Layer 3 of a small transformer language model trained on English Wikipedia (9 layers, counted from 0, width 128).
Take only the direct path to the model's output, skipping the later layers: a vector added to the residual stream pushes a token's score in proportion to its dot product with that token's output vector.

Output vectors of the tokens that the questions are about. A number n stands for (n - 500) times 0.002.
"-": 591 541 416 594 568 361 532 500 356 573 303 530 380 363 486 473 574 532 455 378 363 518 446 443 495 399 410 340 554 312 632 563 482 565 630 564 373 231 368 505 541 576 567 686 407 431 480 520 422 549 531 492 495 543 647 529 576 493 492 406 436 452 529 462 600 596 539 363 548 646 475 473 500 360 637 511 546 510 459 415 352 371 396 558 400 345 340 616 375 272 454 553 510 536 476 391 528 314 446 426 445 579 379 704 540 517 494 660 564 389 525 412 263 588 405 481 372 460 527 591 583 514 594 345 474 452 366 385
"it": 514 540 500 575 487 428 459 544 419 255 707 585 442 823 406 452 368 477 668 329 701 341 467 497 587 824 334 625 557 463 518 478 532 453 591 343 416 594 800 384 393 681 456 323 431 354 359 550 427 418 533 363 435 463 634 417 490 431 682 597 526 444 527 481 454 331 362 413 513 545 489 469 475 395 553 553 435 552 590 713 528 650 607 394 483 396 479 473 503 430 493 210 463 431 266 440 361 289 392 478 314 489 541 537 607 328 489 500 648 605 555 629 328 551 372 485 463 516 680 610 489 584 500 588 449 608 647 454
"ember": 368 441 538 496 713 744 500 487 539 346 200 378 505 528 507 530 355 302 626 600 563 556 474 407 768 359 481 528 619 575 741 515 491 466 408 441 739 563 458 640 572 560 601 399 719 596 828 568 573 599 369 432 279 487 323 540 605 638 953 773 679 424 459 143 293 349 226 668 694 477 510 807 675 351 545 494 704 343 713 462 657 573 380 483 431 376 278 629 430 486 495 254 264 532 380 626 552 360 364 403 700 208 382 327 312 500 348 323 500 422 613 702 571 217 614 579 719 411 535 567 708 579 711 449 484 388 521 385
" P": 551 415 443 610 548 486 533 476 562 567 523 604 567 349 533 450 502 506 507 571 516 689 573 537 537 476 663 671 581 551 462 578 572 632 367 530 609 529 632 510 512 484 359 424 421 486 652 426 591 452 522 465 579 443 423 488 449 569 450 523 480 551 454 437 516 430 539 585 480 415 433 506 460 522 548 475 630 636 603 470 515 534 520 659 539 500 412 436 518 596 458 597 482 444 444 444 529 463 462 437 470 404 522 566 506 515 582 464 605 599 434 403 397 597 523 498 627 445 472 576 509 575 452 429 491 488 439 536
"*": 594 507 550 798 640 731 566 524 539 381 365 650 583 555 547 521 520 596 721 462 712 572 625 434 595 612 687 417 548 553 512 507 554 630 413 483 602 435 403 480 575 408 471 373 512 460 613 404 632 675 585 616 612 646 492 590 500 471 538 471 489 514 362 479 440 698 418 610 518 653 483 649 342 316 529 290 519 381 352 192 662 560 439 401 326 596 541 494 565 332 670 467 441 443 378 768 463 348 597 528 487 437 447 334 478 552 465 482 511 552 633 564 547 324 503 517 462 647 632 404 393 488 612 416 560 456 566 486
"ated": 309 443 529 511 723 594 604 315 299 652 649 223 358 583 457 275 379 588 545 629 562 590 464 374 671 557 547 620 428 438 580 339 262 551 500 297 442 288 516 540 695 447 288 538 443 543 450 404 634 640 533 511 384 552 378 710 537 634 614 675 462 433 300 530 262 638 727 231 522 612 491 822 496 476 325 453 172 169 639 444 496 543 530 358 598 468 252 368 559 437 704 339 330 571 566 404 539 488 455 414 544 513 343 478 672 309 491 588 422 634 580 660 525 505 516 597 627 480 603 399 337 628 417 731 561 703 321 534
" was": 500 506 599 336 539 357 464 419 500 503 410 264 376 446 668 424 458 568 401 535 492 585 469 503 698 458 644 717 380 480 511 461 494 346 567 585 480 283 519 352 425 340 367 467 710 423 564 574 647 481 306 518 370 459 528 556 461 396 555 600 602 583 411 564 357 609 419 420 528 500 360 607 584 518 382 302 636 617 426 442 463 633 308 469 520 415 495 455 447 432 530 375 507 403 464 344 539 540 416 462 667 396 604 528 471 424 587 457 296 462 530 514 580 466 407 511 521 539 452 600 599 600 580 336 442 647 459 419
"ack": 436 371 746 486 521 628 616 424 520 364 417 761 976 536 458 472 628 504 484 615 471 422 461 525 534 580 294 719 597 537 384 632 423 342 542 213 260 540 553 473 568 637 440 345 480 436 400 415 631 485 612 610 352 480 398 553 496 514 323 460 658 443 724 503 281 431 277 652 569 375 406 481 500 634 624 476 475 460 440 665 585 490 531 486 391 374 390 776 480 381 735 455 295 617 432 675 581 585 583 314 437 600 365 345 530 474 221 326 525 749 588 641 435 359 518 503 456 626 553 606 567 596 653 555 389 581 541 556
"th": 382 365 496 344 425 635 635 394 599 705 213 653 422 633 539 386 597 453 351 540 645 273 365 579 278 699 531 463 370 564 526 563 367 431 208 698 329 534 538 695 494 564 385 365 679 535 360 373 606 607 519 413 595 493 740 447 500 470 364 352 387 387 242 623 212 420 507 500 385 342 333 410 493 453 439 452 521 435 392 86 573 315 623 584 608 650 364 490 508 432 627 466 491 477 649 392 519 511 425 477 511 472 579 470 595 538 654 457 620 594 614 701 409 584 540 521 507 565 694 517 555 275 529 650 387 450 321 528
"j": 658 426 522 478 528 467 335 411 455 396 500 724 576 543 481 661 516 415 510 467 282 566 615 741 694 525 265 509 486 526 601 413 592 563 346 569 520 348 547 521 530 539 530 487 413 537 584 367 433 575 572 524 652 217 590 543 407 493 451 474 401 582 473 603 588 553 500 521 649 534 481 558 623 541 342 515 446 433 477 346 602 534 594 480 377 598 236 592 518 383 574 327 478 576 576 424 453 377 400 548 467 620 521 492 610 462 538 473 379 510 493 777 337 432 411 496 430 539 404 580 506 463 611 541 511 554 470 495
"d": 593 337 655 430 439 401 387 321 264 730 507 601 362 760 589 606 512 453 560 448 465 580 377 596 406 551 456 399 494 650 482 562 496 381 339 636 471 579 575 543 412 448 586 456 521 471 431 568 515 348 505 327 397 400 456 628 582 467 244 674 442 263 402 621 462 755 510 273 352 612 710 389 634 497 466 522 362 528 607 271 504 706 658 370 454 752 411 518 526 775 497 462 475 599 420 651 530 562 503 562 388 378 441 592 673 496 621 596 471 555 492 661 419 388 680 515 433 561 406 535 253 618 500 428 527 428 393 601
"i": 449 470 388 621 544 509 405 443 464 272 492 472 600 577 489 529 608 439 423 465 481 486 542 527 444 560 473 580 432 369 435 566 535 444 550 346 452 384 609 543 472 561 489 602 569 543 447 586 306 619 527 532 669 436 555 632 492 450 465 653 386 439 448 503 572 477 659 337 629 460 550 429 438 412 612 572 594 500 484 698 413 527 591 458 362 611 457 500 468 581 472 477 503 409 376 412 643 433 375 619 472 639 396 519 305 513 401 593 493 577 438 699 629 659 317 469 424 511 655 693 382 505 566 649 630 622 592 369
"+": 356 528 418 582 553 465 608 390 435 436 475 538 672 573 366 464 531 610 490 513 475 614 635 469 727 521 432 574 574 598 577 613 566 579 350 488 679 348 384 503 626 524 647 625 469 549 436 380 565 469 428 481 428 608 484 630 519 605 491 687 584 335 333 677 582 589 463 435 723 490 466 451 530 478 550 343 547 496 421 363 358 371 390 603 532 276 291 413 278 264 667 409 469 609 548 672 470 503 414 608 440 459 613 543 513 504 473 575 628 422 670 713 487 247 513 489 369 454 503 298 480 366 525 437 480 497 462 537
"nt": 472 298 575 553 742 542 493 429 442 445 541 588 548 688 423 349 645 515 492 583 451 651 656 504 350 607 431 496 365 550 677 627 331 386 483 544 525 524 436 610 557 326 527 402 456 533 474 432 459 475 592 563 309 521 507 546 729 445 582 552 747 357 357 716 495 733 633 516 546 453 557 465 539 500 227 426 516 482 587 272 686 402 492 822 401 608 634 436 444 516 719 547 298 580 581 672 546 682 660 427 610 471 563 253 891 425 578 638 561 366 680 796 347 601 633 541 515 214 648 542 411 438 713 481 433 444 212 426
"ere": 470 677 684 648 793 621 456 439 504 637 539 429 373 632 411 387 433 633 576 534 625 626 500 468 704 333 438 611 368 552 523 402 545 450 610 388 438 528 552 467 482 599 471 609 629 476 520 453 625 359 330 854 450 507 513 681 449 497 691 464 497 588 439 595 312 368 380 463 695 519 296 615 507 634 432 467 678 345 486 576 591 571 339 752 784 533 513 548 483 376 745 622 360 593 485 593 260 465 493 663 525 461 380 279 684 559 492 553 466 488 536 910 598 339 583 513 521 370 679 493 554 497 471 590 474 354 581 515
"end": 383 657 631 424 521 702 568 323 500 715 238 497 398 527 488 707 539 463 688 463 414 518 393 482 398 531 429 723 767 439 473 532 419 333 417 294 320 483 486 360 706 617 313 560 467 514 738 570 540 389 668 389 503 551 538 467 589 508 406 434 617 484 357 666 486 204 385 553 782 367 634 689 441 490 606 505 432 341 641 459 678 655 730 426 385 534 423 595 429 492 456 511 420 680 462 613 571 432 673 496 548 589 571 214 597 320 548 386 375 619 523 839 638 303 633 523 438 467 472 428 449 390 551 394 546 720 568 444
"ent": 383 554 425 652 668 411 620 525 516 408 563 111 285 458 450 554 267 466 824 548 480 524 423 400 458 496 239 523 561 529 353 410 279 581 659 367 525 636 500 400 627 587 481 614 554 467 659 674 520 392 745 557 477 461 641 530 627 440 526 350 431 424 474 539 599 409 400 422 521 355 545 621 525 467 631 530 475 237 631 537 897 426 480 475 657 704 510 439 250 520 761 352 454 476 399 511 493 562 486 549 614 508 507 505 411 451 512 559 596 414 633 849 433 215 599 507 571 568 377 525 342 482 838 595 598 441 609 326
"or": 454 458 463 473 644 406 416 546 447 484 494 461 528 843 609 441 321 532 417 547 396 556 534 592 491 267 462 507 470 410 611 514 665 508 658 294 522 460 593 456 424 685 523 536 419 591 537 659 472 439 638 440 330 644 419 619 756 443 401 394 469 464 565 348 536 541 215 537 551 446 566 450 329 536 500 568 605 314 338 696 548 575 534 351 640 704 524 685 701 392 607 533 555 575 490 481 401 409 381 395 578 397 492 465 648 594 444 456 379 615 516 629 490 550 546 507 615 537 478 373 618 650 481 816 604 577 437 396
" E": 554 424 547 536 403 661 394 553 656 546 513 510 596 451 430 402 514 540 435 593 496 681 473 518 456 432 666 606 416 572 478 573 453 582 434 567 528 462 661 522 500 434 327 392 392 373 647 397 507 460 561 555 539 529 502 385 459 568 540 578 359 567 504 433 381 498 533 609 485 438 445 541 513 454 542 456 569 586 586 399 538 548 597 545 519 472 455 530 479 617 534 590 489 498 404 464 529 327 529 565 480 432 576 604 562 565 590 455 568 401 475 404 435 551 565 518 626 491 513 515 586 638 633 466 488 405 519 525
"re": 470 756 663 400 530 500 421 594 477 383 344 520 595 535 445 537 449 383 484 746 654 376 517 403 579 336 420 467 327 543 452 523 615 375 588 629 312 600 584 561 399 375 338 457 357 586 508 504 538 564 570 428 497 605 574 623 813 403 528 809 680 512 390 397 540 430 330 628 517 566 447 544 513 426 324 537 340 330 514 595 534 484 556 333 494 549 406 478 591 567 390 598 470 554 409 384 559 695 580 347 379 446 420 360 892 715 615 652 398 469 642 587 637 627 568 498 535 442 419 335 314 593 401 704 551 624 830 407
" He": 514 449 668 610 531 631 566 541 574 534 426 592 628 424 502 435 539 514 530 611 675 772 613 414 581 505 488 679 428 609 552 476 622 483 389 415 571 640 743 695 550 512 267 430 598 371 614 413 650 402 494 551 612 568 469 597 552 537 567 605 474 530 631 431 611 640 551 554 378 492 445 621 567 514 457 450 498 604 579 385 534 590 497 586 634 537 569 476 439 298 478 548 407 500 525 411 419 455 477 611 495 399 607 552 447 538 550 448 576 576 500 446 389 542 621 556 643 491 581 459 532 597 641 374 432 412 444 458
"ire": 454 223 496 496 631 607 610 399 552 612 570 296 788 568 500 643 376 575 487 530 404 574 423 403 849 534 278 557 418 540 647 659 541 310 451 454 664 556 646 601 507 365 242 363 585 454 464 654 457 506 599 661 448 585 727 624 556 476 737 704 575 425 433 429 363 297 504 594 593 844 241 496 564 455 425 484 642 486 454 494 704 649 588 390 684 459 558 482 426 273 425 549 356 451 731 417 469 469 339 645 305 513 400 538 642 472 354 608 386 560 545 750 488 657 536 516 610 374 697 570 704 485 622 584 786 485 681 251

Each question shows what one neuron of this layer's MLP adds at an activation of 1. A number n stands for (n - 500) times 0.00059.

n338: 363 658 383 366 377 798 460 393 465 664 484 506 539 583 703 574 601 491 528 435 587 557 554 459 479 323 456 534 463 461 385 426 565 593 420 531 591 776 490 683 388 520 570 571 391 553 587 461 507 556 401 473 538 473 541 388 600 608 451 481 466 524 462 435 500 711 711 550 411 361 583 568 412 416 523 530 673 471 490 581 230 376 557 571 569 249 213 457 578 445 543 490 570 383 458 592 425 533 363 524 606 445 392 469 490 572 490 661 463 485 440 405 624 524 497 630 412 766 548 644 575 512 481 566 676 672 661 647
Which of these tokens does it push up most? "i"

n496: 494 431 598 671 519 587 721 506 387 466 482 440 525 656 574 677 489 522 456 436 428 479 530 511 514 560 604 399 592 497 659 551 479 497 437 455 639 746 500 540 371 263 377 454 489 415 383 537 360 488 341 523 545 252 607 477 653 658 578 456 433 347 453 535 618 370 556 559 508 486 667 588 443 547 304 479 595 610 617 371 456 412 379 677 380 589 503 519 463 540 555 582 417 400 472 384 687 542 564 723 500 445 334 552 604 436 661 459 456 517 456 538 445 379 512 466 366 506 376 437 544 375 416 526 316 509 456 518
Which of these tokens does it push up most? "nt"

n125: 533 665 491 452 660 642 561 550 365 432 571 591 462 480 634 383 597 454 793 427 579 444 765 630 674 421 503 488 428 542 509 497 382 374 582 598 467 535 484 506 491 688 563 476 413 642 623 509 712 599 576 320 500 565 400 543 589 616 503 512 598 530 575 491 376 336 380 685 606 488 769 387 428 463 582 504 552 638 399 497 441 545 291 527 376 243 519 507 340 410 561 423 332 605 482 488 562 476 627 482 594 539 371 594 553 490 629 619 531 573 490 510 680 427 343 521 404 584 468 497 463 644 436 411 702 602 413 465
Which of these tokens does it push up most? "ember"

n509: 306 500 514 345 472 565 511 558 447 555 669 596 536 404 489 630 579 500 330 543 351 438 577 503 438 375 279 566 446 448 417 560 485 518 515 602 466 452 462 393 710 336 497 631 613 541 661 556 593 584 601 446 577 481 655 520 182 376 668 415 609 519 649 489 327 462 515 656 412 500 607 560 592 543 383 507 537 590 556 584 558 614 556 534 512 431 550 352 551 618 443 449 489 438 522 474 445 377 525 539 696 520 454 457 447 521 491 394 514 571 402 626 461 563 494 210 382 491 467 237 392 566 646 487 464 656 456 509
Which three tokens does it push up most, strongest first? "end", "j", " was"

n77: 534 477 385 350 347 500 503 469 603 452 558 537 507 514 456 560 547 578 434 492 513 344 420 398 569 294 467 563 411 476 513 578 476 497 564 545 367 511 521 465 516 444 510 696 458 379 518 444 584 480 391 421 492 668 564 432 412 366 453 628 477 657 543 445 539 352 567 437 630 483 476 498 387 606 527 732 435 455 663 598 358 483 628 305 525 445 451 484 468 484 508 534 581 392 404 298 406 578 500 468 469 498 367 512 451 505 424 435 497 435 500 541 577 623 435 392 453 564 537 420 274 500 480 399 575 573 605 552
Which three tokens does it push up most, strongest first? "re", "i", "it"

n247: 456 573 424 436 515 576 399 446 373 614 313 428 451 470 475 564 572 357 552 373 621 445 485 439 500 606 558 559 344 461 442 409 444 413 543 556 605 506 590 386 695 497 416 447 508 455 561 544 503 486 512 517 616 664 560 211 637 532 620 534 376 475 489 610 488 420 449 457 654 570 524 334 492 528 545 615 494 408 596 439 520 467 701 511 540 346 555 515 376 444 579 518 493 600 454 537 410 527 614 481 462 332 354 354 749 461 521 599 438 578 573 481 663 448 533 326 574 630 568 662 540 424 449 794 630 462 506 332
Which of these tokens does it push up most? "end"

n315: 642 444 477 511 461 541 415 488 392 545 527 578 459 457 492 339 379 550 526 387 466 671 386 570 533 429 445 463 486 524 386 718 423 594 555 494 522 649 500 349 406 611 492 545 583 377 521 322 545 359 605 372 421 536 581 372 494 459 469 561 631 578 438 472 447 428 612 463 481 463 484 635 547 748 527 701 463 631 553 475 601 506 503 650 511 536 485 384 488 411 460 607 798 412 443 326 459 530 516 584 581 421 419 378 555 410 783 401 483 359 433 156 509 643 530 362 420 587 518 628 382 526 452 576 437 553 425 456
Which two tokens does it push up most, strongest first? " P", " E"

n360: 463 457 725 569 405 628 446 497 533 557 530 560 491 744 516 589 368 527 636 392 465 679 566 377 503 344 417 405 450 399 513 643 321 736 670 585 413 463 402 675 444 645 487 506 578 628 384 559 340 571 224 506 477 500 260 452 536 412 481 364 353 392 518 510 371 403 497 487 436 516 613 627 547 439 333 340 554 533 757 479 436 447 542 306 420 403 467 722 473 363 519 547 603 445 570 315 715 497 350 481 486 377 564 551 431 490 586 367 506 440 551 545 547 472 254 463 569 477 530 592 662 570 449 439 506 330 468 749
Which of these tokens does it push up most? "ember"

n266: 555 534 503 483 415 537 568 455 485 290 447 462 417 354 454 485 590 420 539 580 459 398 430 581 465 448 609 479 293 469 473 448 595 661 570 497 358 593 521 337 491 472 453 497 300 390 684 465 522 381 351 442 527 623 503 411 717 315 655 500 559 558 472 500 413 353 409 494 525 608 489 584 604 568 497 525 668 630 451 602 446 661 605 515 581 379 588 180 333 360 535 509 437 541 610 654 364 520 600 700 724 544 494 465 364 447 564 397 591 491 348 652 497 616 383 301 535 386 420 470 572 538 500 619 381 571 491 591
Which of these tokens does it push up most? "ere"

n122: 455 601 533 494 611 579 564 503 563 345 590 461 376 490 509 293 611 474 757 588 400 516 522 466 288 687 431 597 281 471 340 491 484 550 519 740 500 611 315 527 440 471 455 587 503 497 525 688 516 368 437 652 497 453 574 524 639 335 313 361 549 447 480 646 577 534 529 393 538 388 541 514 408 638 477 219 536 535 597 467 417 337 652 415 583 567 534 569 452 407 512 602 496 288 296 559 655 527 462 539 403 500 246 515 556 548 612 391 403 488 484 473 494 517 343 412 423 425 554 563 448 707 731 510 561 532 469 563
Which three tokens does it push up most, strongest first? "ent", "nt", "i"

n451: 485 503 524 524 513 713 515 444 601 493 610 494 625 712 644 525 448 503 556 399 399 400 446 480 569 395 663 368 676 461 490 628 586 528 497 497 599 609 494 485 519 471 576 774 437 438 331 461 465 332 481 572 668 557 616 562 443 594 543 544 562 524 662 430 473 556 493 447 627 378 238 480 581 744 579 390 332 561 465 527 478 700 519 497 435 439 364 312 539 494 629 500 496 497 429 531 385 470 731 521 632 509 614 417 342 471 387 595 534 610 388 799 510 436 520 486 512 469 401 449 366 331 623 603 255 420 584 418
Which of these tokens does it push up most? "ere"

n455: 613 458 556 384 497 198 509 456 318 507 284 460 584 477 609 574 402 468 576 609 245 513 417 444 686 461 632 509 472 487 561 581 532 487 522 514 521 630 481 567 529 546 408 500 421 475 542 607 500 267 638 304 500 422 411 500 407 468 731 494 590 415 441 528 568 563 785 594 437 537 548 435 318 550 320 396 720 392 449 530 365 554 592 568 330 271 366 537 448 516 556 471 671 513 673 373 617 488 521 479 673 556 493 311 449 399 439 512 422 590 620 452 690 201 613 565 521 513 464 481 601 469 491 503 590 399 519 631
Pushed down most: "it"

n442: 441 518 486 190 522 577 698 550 524 613 479 565 416 562 393 616 503 540 550 491 523 544 405 429 565 596 550 652 600 421 553 491 518 390 547 526 446 407 630 395 559 585 304 620 336 439 467 576 388 474 565 412 459 572 485 465 476 462 389 614 405 500 687 540 424 538 712 509 663 340 583 651 312 552 500 534 466 654 527 519 456 360 544 552 410 497 438 549 675 724 733 533 460 602 409 685 494 399 503 508 467 494 521 388 666 424 472 511 572 391 324 450 451 692 540 497 404 544 572 482 433 592 417 387 514 650 456 438
Which of these tokens does it push up most? "end"

n406: 349 591 431 521 564 613 437 478 474 464 437 537 448 385 534 416 519 356 663 491 569 634 316 544 429 598 357 375 463 490 591 510 578 506 513 580 509 700 529 420 490 596 639 382 564 443 529 466 359 532 577 405 487 555 679 185 370 320 546 235 550 541 349 409 507 424 520 396 647 596 512 685 711 639 470 237 431 388 422 466 471 479 401 431 566 487 606 641 602 553 506 369 566 339 485 612 376 397 503 478 543 456 252 497 465 500 544 572 541 435 577 380 563 510 534 642 638 407 546 503 662 472 337 760 407 579 258 303
Which of these tokens does it push up most? "ember"

n119: 629 630 470 436 586 525 554 476 353 563 406 400 434 439 585 565 503 388 591 372 476 329 512 545 523 466 351 461 594 481 500 602 304 703 638 513 465 597 494 450 534 465 585 423 380 524 593 754 625 581 442 406 549 647 698 515 611 417 465 479 596 624 469 429 379 582 595 353 503 610 392 673 407 542 567 400 464 487 509 552 648 485 482 610 503 472 442 724 625 393 479 759 355 362 343 451 468 595 621 409 398 521 361 678 344 481 338 583 545 494 721 520 431 536 478 382 447 600 528 528 325 509 330 293 477 400 533 586
Which three tokens does it push up most, strongest first? "-", "ent", "*"

n85: 577 412 273 506 395 361 559 626 555 586 491 531 435 503 538 445 539 611 431 478 447 356 494 484 525 585 415 396 333 518 427 450 626 590 246 691 503 503 552 508 352 482 461 762 475 613 488 464 246 455 509 591 393 475 517 477 544 405 436 388 647 472 545 444 608 511 356 506 416 536 554 580 503 443 581 557 615 491 488 582 463 470 569 458 560 583 532 554 538 453 663 459 651 681 532 526 505 451 492 517 395 291 447 262 549 527 622 598 368 506 530 260 467 531 331 265 621 500 424 350 577 466 508 591 567 468 617 445
Which three tokens does it push up most, strongest first? "or", "re", "-"

n337: 545 522 403 479 633 654 343 750 464 406 517 556 573 500 418 564 393 331 640 530 271 431 528 454 606 368 398 548 551 446 475 562 567 514 450 617 402 475 411 503 612 474 401 513 471 519 475 524 460 516 522 381 567 440 605 397 436 566 591 607 432 536 411 408 624 489 414 413 474 363 614 390 482 590 506 477 546 497 414 439 391 576 558 438 639 469 447 425 421 395 462 313 527 549 469 348 570 471 385 495 776 331 680 454 536 429 509 592 519 605 303 453 432 577 433 356 632 588 525 494 585 459 373 479 355 376 555 539
Which of these tokens does it push up most? "j"

n239: 473 413 519 535 589 491 386 520 440 453 626 445 403 620 571 609 615 484 588 342 544 472 471 503 533 494 618 614 412 632 471 462 462 446 546 389 492 596 554 448 417 559 640 660 495 394 471 462 567 480 520 399 589 457 356 626 445 366 481 460 670 659 387 403 253 342 604 301 503 395 593 468 419 545 503 283 406 526 397 485 390 486 469 536 455 357 514 410 389 509 508 442 625 461 471 375 404 443 320 374 459 431 541 251 369 602 563 614 411 390 557 454 494 503 729 487 326 565 471 640 641 433 472 484 484 526 336 586
Which of these tokens does it push up most? " was"

n434: 544 603 629 626 323 609 401 506 441 653 544 681 436 561 456 584 411 556 552 515 524 571 546 577 580 541 451 733 616 532 571 416 472 475 580 580 582 525 417 532 590 449 503 387 291 527 556 350 475 391 645 644 395 706 549 506 522 608 435 524 437 487 503 473 625 406 554 312 644 372 491 583 614 621 674 669 491 440 742 380 719 518 362 461 585 636 478 410 494 538 437 572 515 416 483 555 549 500 572 465 585 551 411 662 611 563 598 458 245 431 397 346 380 441 593 287 603 540 547 271 387 524 620 510 327 563 555 426
Which of these tokens does it push up most? "end"

n481: 488 324 494 642 446 549 604 325 470 387 410 374 371 669 483 506 620 497 485 527 417 361 668 696 570 522 310 577 421 440 497 599 651 555 387 250 454 438 540 450 430 428 652 570 500 766 343 491 484 482 354 436 390 621 566 539 561 558 479 407 574 390 561 695 578 428 427 413 503 353 412 593 300 607 456 536 541 568 472 410 374 558 530 618 419 354 597 446 606 491 467 469 622 548 605 394 540 612 463 535 446 456 462 408 363 643 487 518 367 521 402 643 562 458 313 785 399 563 349 552 452 414 541 663 594 522 512 408
Pushed down most: " E"

n363: 429 411 380 597 371 575 433 524 555 591 461 363 428 319 424 511 548 518 440 390 324 566 398 614 492 519 590 495 468 610 503 570 422 657 412 610 364 539 478 558 522 390 606 399 508 416 550 613 545 541 511 379 550 541 440 441 472 404 526 467 505 444 359 588 538 495 662 619 495 444 538 442 390 425 405 343 463 385 478 352 489 591 636 431 559 517 673 428 466 143 586 651 490 506 556 410 505 523 533 605 494 455 721 425 516 539 593 439 468 569 511 298 339 459 337 407 526 505 402 668 500 535 481 386 580 553 467 428
Which of these tokens does it push up most? "th"

n56: 546 507 390 549 577 662 648 589 494 557 579 481 610 666 604 458 652 597 311 585 560 510 413 346 568 274 394 594 646 513 555 467 575 510 500 605 426 694 574 373 412 530 382 659 571 491 314 635 507 516 539 577 393 381 545 598 539 622 634 666 613 607 307 572 600 423 493 506 657 522 298 366 525 380 473 349 519 408 315 337 573 448 497 381 513 592 406 433 566 507 566 540 382 328 488 359 412 448 494 392 414 444 497 544 419 417 306 513 497 665 332 438 729 644 446 795 503 455 464 455 414 478 406 697 566 493 235 435
Which two tokens does it push up most, strongest first? "ire", "ated"

n238: 403 436 433 497 472 530 398 521 581 698 497 653 517 447 543 476 561 544 437 325 541 458 512 704 397 479 392 375 552 407 361 330 403 461 428 523 263 625 446 385 443 506 688 286 397 512 503 506 436 373 443 489 644 407 762 535 455 266 491 539 658 410 379 436 426 482 618 341 492 515 355 464 335 623 422 395 715 540 316 680 453 523 548 585 553 595 470 575 380 463 640 503 445 516 545 500 584 520 582 592 606 445 494 494 557 558 665 375 506 477 663 545 549 538 350 486 446 411 619 473 610 541 424 336 564 439 571 521
Which of these tokens does it push up most? "th"

n86: 608 704 411 517 545 383 556 413 671 588 581 365 517 439 500 423 403 528 352 435 435 606 292 517 497 413 413 352 547 597 436 358 580 417 509 592 451 528 592 456 518 415 579 609 462 653 411 494 466 509 625 509 549 609 464 604 605 457 562 582 455 441 478 370 601 407 579 437 218 547 577 508 349 381 306 511 379 469 454 545 425 575 670 512 392 347 653 541 472 734 337 559 415 468 292 254 609 520 706 433 473 429 390 609 463 522 503 201 399 541 331 510 394 500 516 555 584 506 460 460 473 560 423 457 540 565 397 472
Which two tokens does it push up most, strongest first? "re", "d"

n6: 522 395 475 429 365 540 335 398 543 467 559 475 478 425 519 344 370 524 326 553 475 563 526 384 522 360 473 414 235 618 607 509 456 448 557 646 495 591 368 415 540 414 528 362 651 446 665 495 550 545 581 618 500 514 466 514 607 483 500 565 259 436 558 606 503 497 500 680 487 331 588 495 377 298 503 420 405 365 595 503 347 454 440 494 412 500 451 464 582 485 349 392 528 581 288 531 535 581 465 431 468 428 411 380 319 582 497 363 391 617 620 512 509 503 542 312 336 611 424 465 605 567 383 453 513 509 378 437
Which of these tokens does it push up most? "ember"

n71: 348 487 579 649 568 484 573 494 547 609 573 302 550 614 500 368 464 455 454 509 512 506 365 420 536 544 457 400 470 670 497 532 677 606 547 463 369 681 519 333 350 468 467 557 503 494 415 678 646 607 391 497 406 368 274 463 579 388 500 583 275 410 546 461 597 337 603 595 398 383 326 281 497 308 506 373 437 440 506 382 478 491 438 515 319 624 478 588 605 570 485 360 485 363 424 615 459 482 436 610 431 322 635 452 553 548 615 509 609 666 510 457 471 543 451 525 242 333 317 516 580 394 467 367 651 427 515 637
Which of these tokens does it push up most? "d"

n476: 542 422 516 497 283 635 500 527 500 413 469 494 481 500 519 412 348 604 640 546 670 550 594 701 622 408 429 412 264 472 520 517 548 709 487 627 618 205 497 561 554 555 613 468 535 305 537 241 438 424 642 478 453 348 510 411 429 446 290 676 559 622 475 621 450 321 490 523 585 409 547 432 334 615 602 602 673 771 206 397 593 548 527 529 487 634 342 504 428 510 487 315 676 398 697 360 610 643 415 616 481 367 638 546 604 452 539 474 369 549 595 622 490 507 430 568 420 660 558 416 477 503 369 478 547 562 394 682
Which three tokens does it push up most, strongest first? "j", "th", "+"

n349: 438 382 512 523 350 574 452 564 429 490 431 276 422 722 564 648 713 556 421 554 494 369 488 545 368 478 620 512 574 472 364 702 453 466 586 477 725 409 549 597 623 595 503 541 535 476 571 570 422 536 475 459 648 570 579 278 618 334 657 555 551 533 523 479 552 497 353 545 546 458 403 526 471 545 436 518 455 331 469 348 300 613 537 419 612 494 362 513 481 377 422 566 466 551 474 460 497 427 641 568 551 640 649 503 749 459 594 390 551 518 458 673 721 271 644 566 482 366 503 466 406 452 685 738 586 406 454 426
Which of these tokens does it push up most? "end"

n491: 568 464 604 586 497 415 500 455 562 487 540 435 451 527 312 367 481 503 535 506 469 581 562 545 512 474 479 588 562 380 549 510 329 695 396 335 290 500 656 633 350 453 428 278 485 627 474 716 374 436 435 299 529 683 551 592 441 671 512 478 592 517 479 374 548 343 456 274 406 500 536 500 518 538 561 383 406 388 490 421 324 445 242 462 545 613 620 297 291 354 446 705 504 392 633 497 646 555 497 395 364 287 453 557 539 540 630 409 478 597 483 424 340 324 544 588 407 600 454 273 657 623 547 560 421 638 394 406
Which three tokens does it push up most, strongest first? "ated", " He", "or"

n209: 508 399 308 587 518 390 453 545 317 633 465 401 484 578 658 624 420 500 457 634 572 554 431 579 538 372 430 558 398 580 483 477 570 572 294 627 361 442 675 486 362 624 514 547 527 593 512 440 547 331 618 492 420 459 548 682 431 394 613 406 472 579 300 492 540 557 444 452 615 566 649 513 587 601 479 587 572 570 465 322 497 538 446 539 607 447 434 527 368 456 673 646 667 273 516 560 390 651 484 486 329 375 255 369 574 576 551 528 455 481 563 466 459 421 584 371 489 375 552 468 559 578 405 434 489 500 523 503
Which two tokens does it push up most, strongest first? "ere", "d"

n149: 539 417 479 681 540 388 542 492 274 388 378 581 408 594 541 437 521 552 430 537 516 538 533 497 342 376 440 518 484 346 596 649 594 601 562 591 601 386 497 562 546 808 440 576 357 532 366 474 614 444 595 466 489 372 357 540 459 489 340 540 545 599 455 679 407 317 613 375 513 524 414 422 448 436 594 801 542 544 393 566 527 366 540 542 425 422 544 403 558 508 513 403 553 395 551 492 533 618 520 575 488 395 354 547 486 464 434 569 423 542 469 532 533 567 523 423 448 565 624 614 556 532 630 485 553 547 492 402
Which two tokens does it push up most, strongest first? "i", "-"

n477: 719 560 477 491 540 464 399 432 432 313 445 511 520 472 548 590 414 524 503 656 486 459 587 300 599 473 610 506 503 482 356 590 482 581 655 539 457 636 321 520 461 666 543 529 440 509 476 415 606 497 569 435 679 424 494 209 611 494 563 698 625 583 464 514 395 509 614 605 617 425 397 528 520 637 484 653 540 555 677 594 462 508 621 370 550 533 476 425 345 409 514 609 659 326 547 547 397 517 587 503 441 494 399 517 476 576 644 462 457 532 404 259 518 725 643 503 540 577 545 339 268 425 639 510 547 636 647 554
Which of these tokens does it push up most? "re"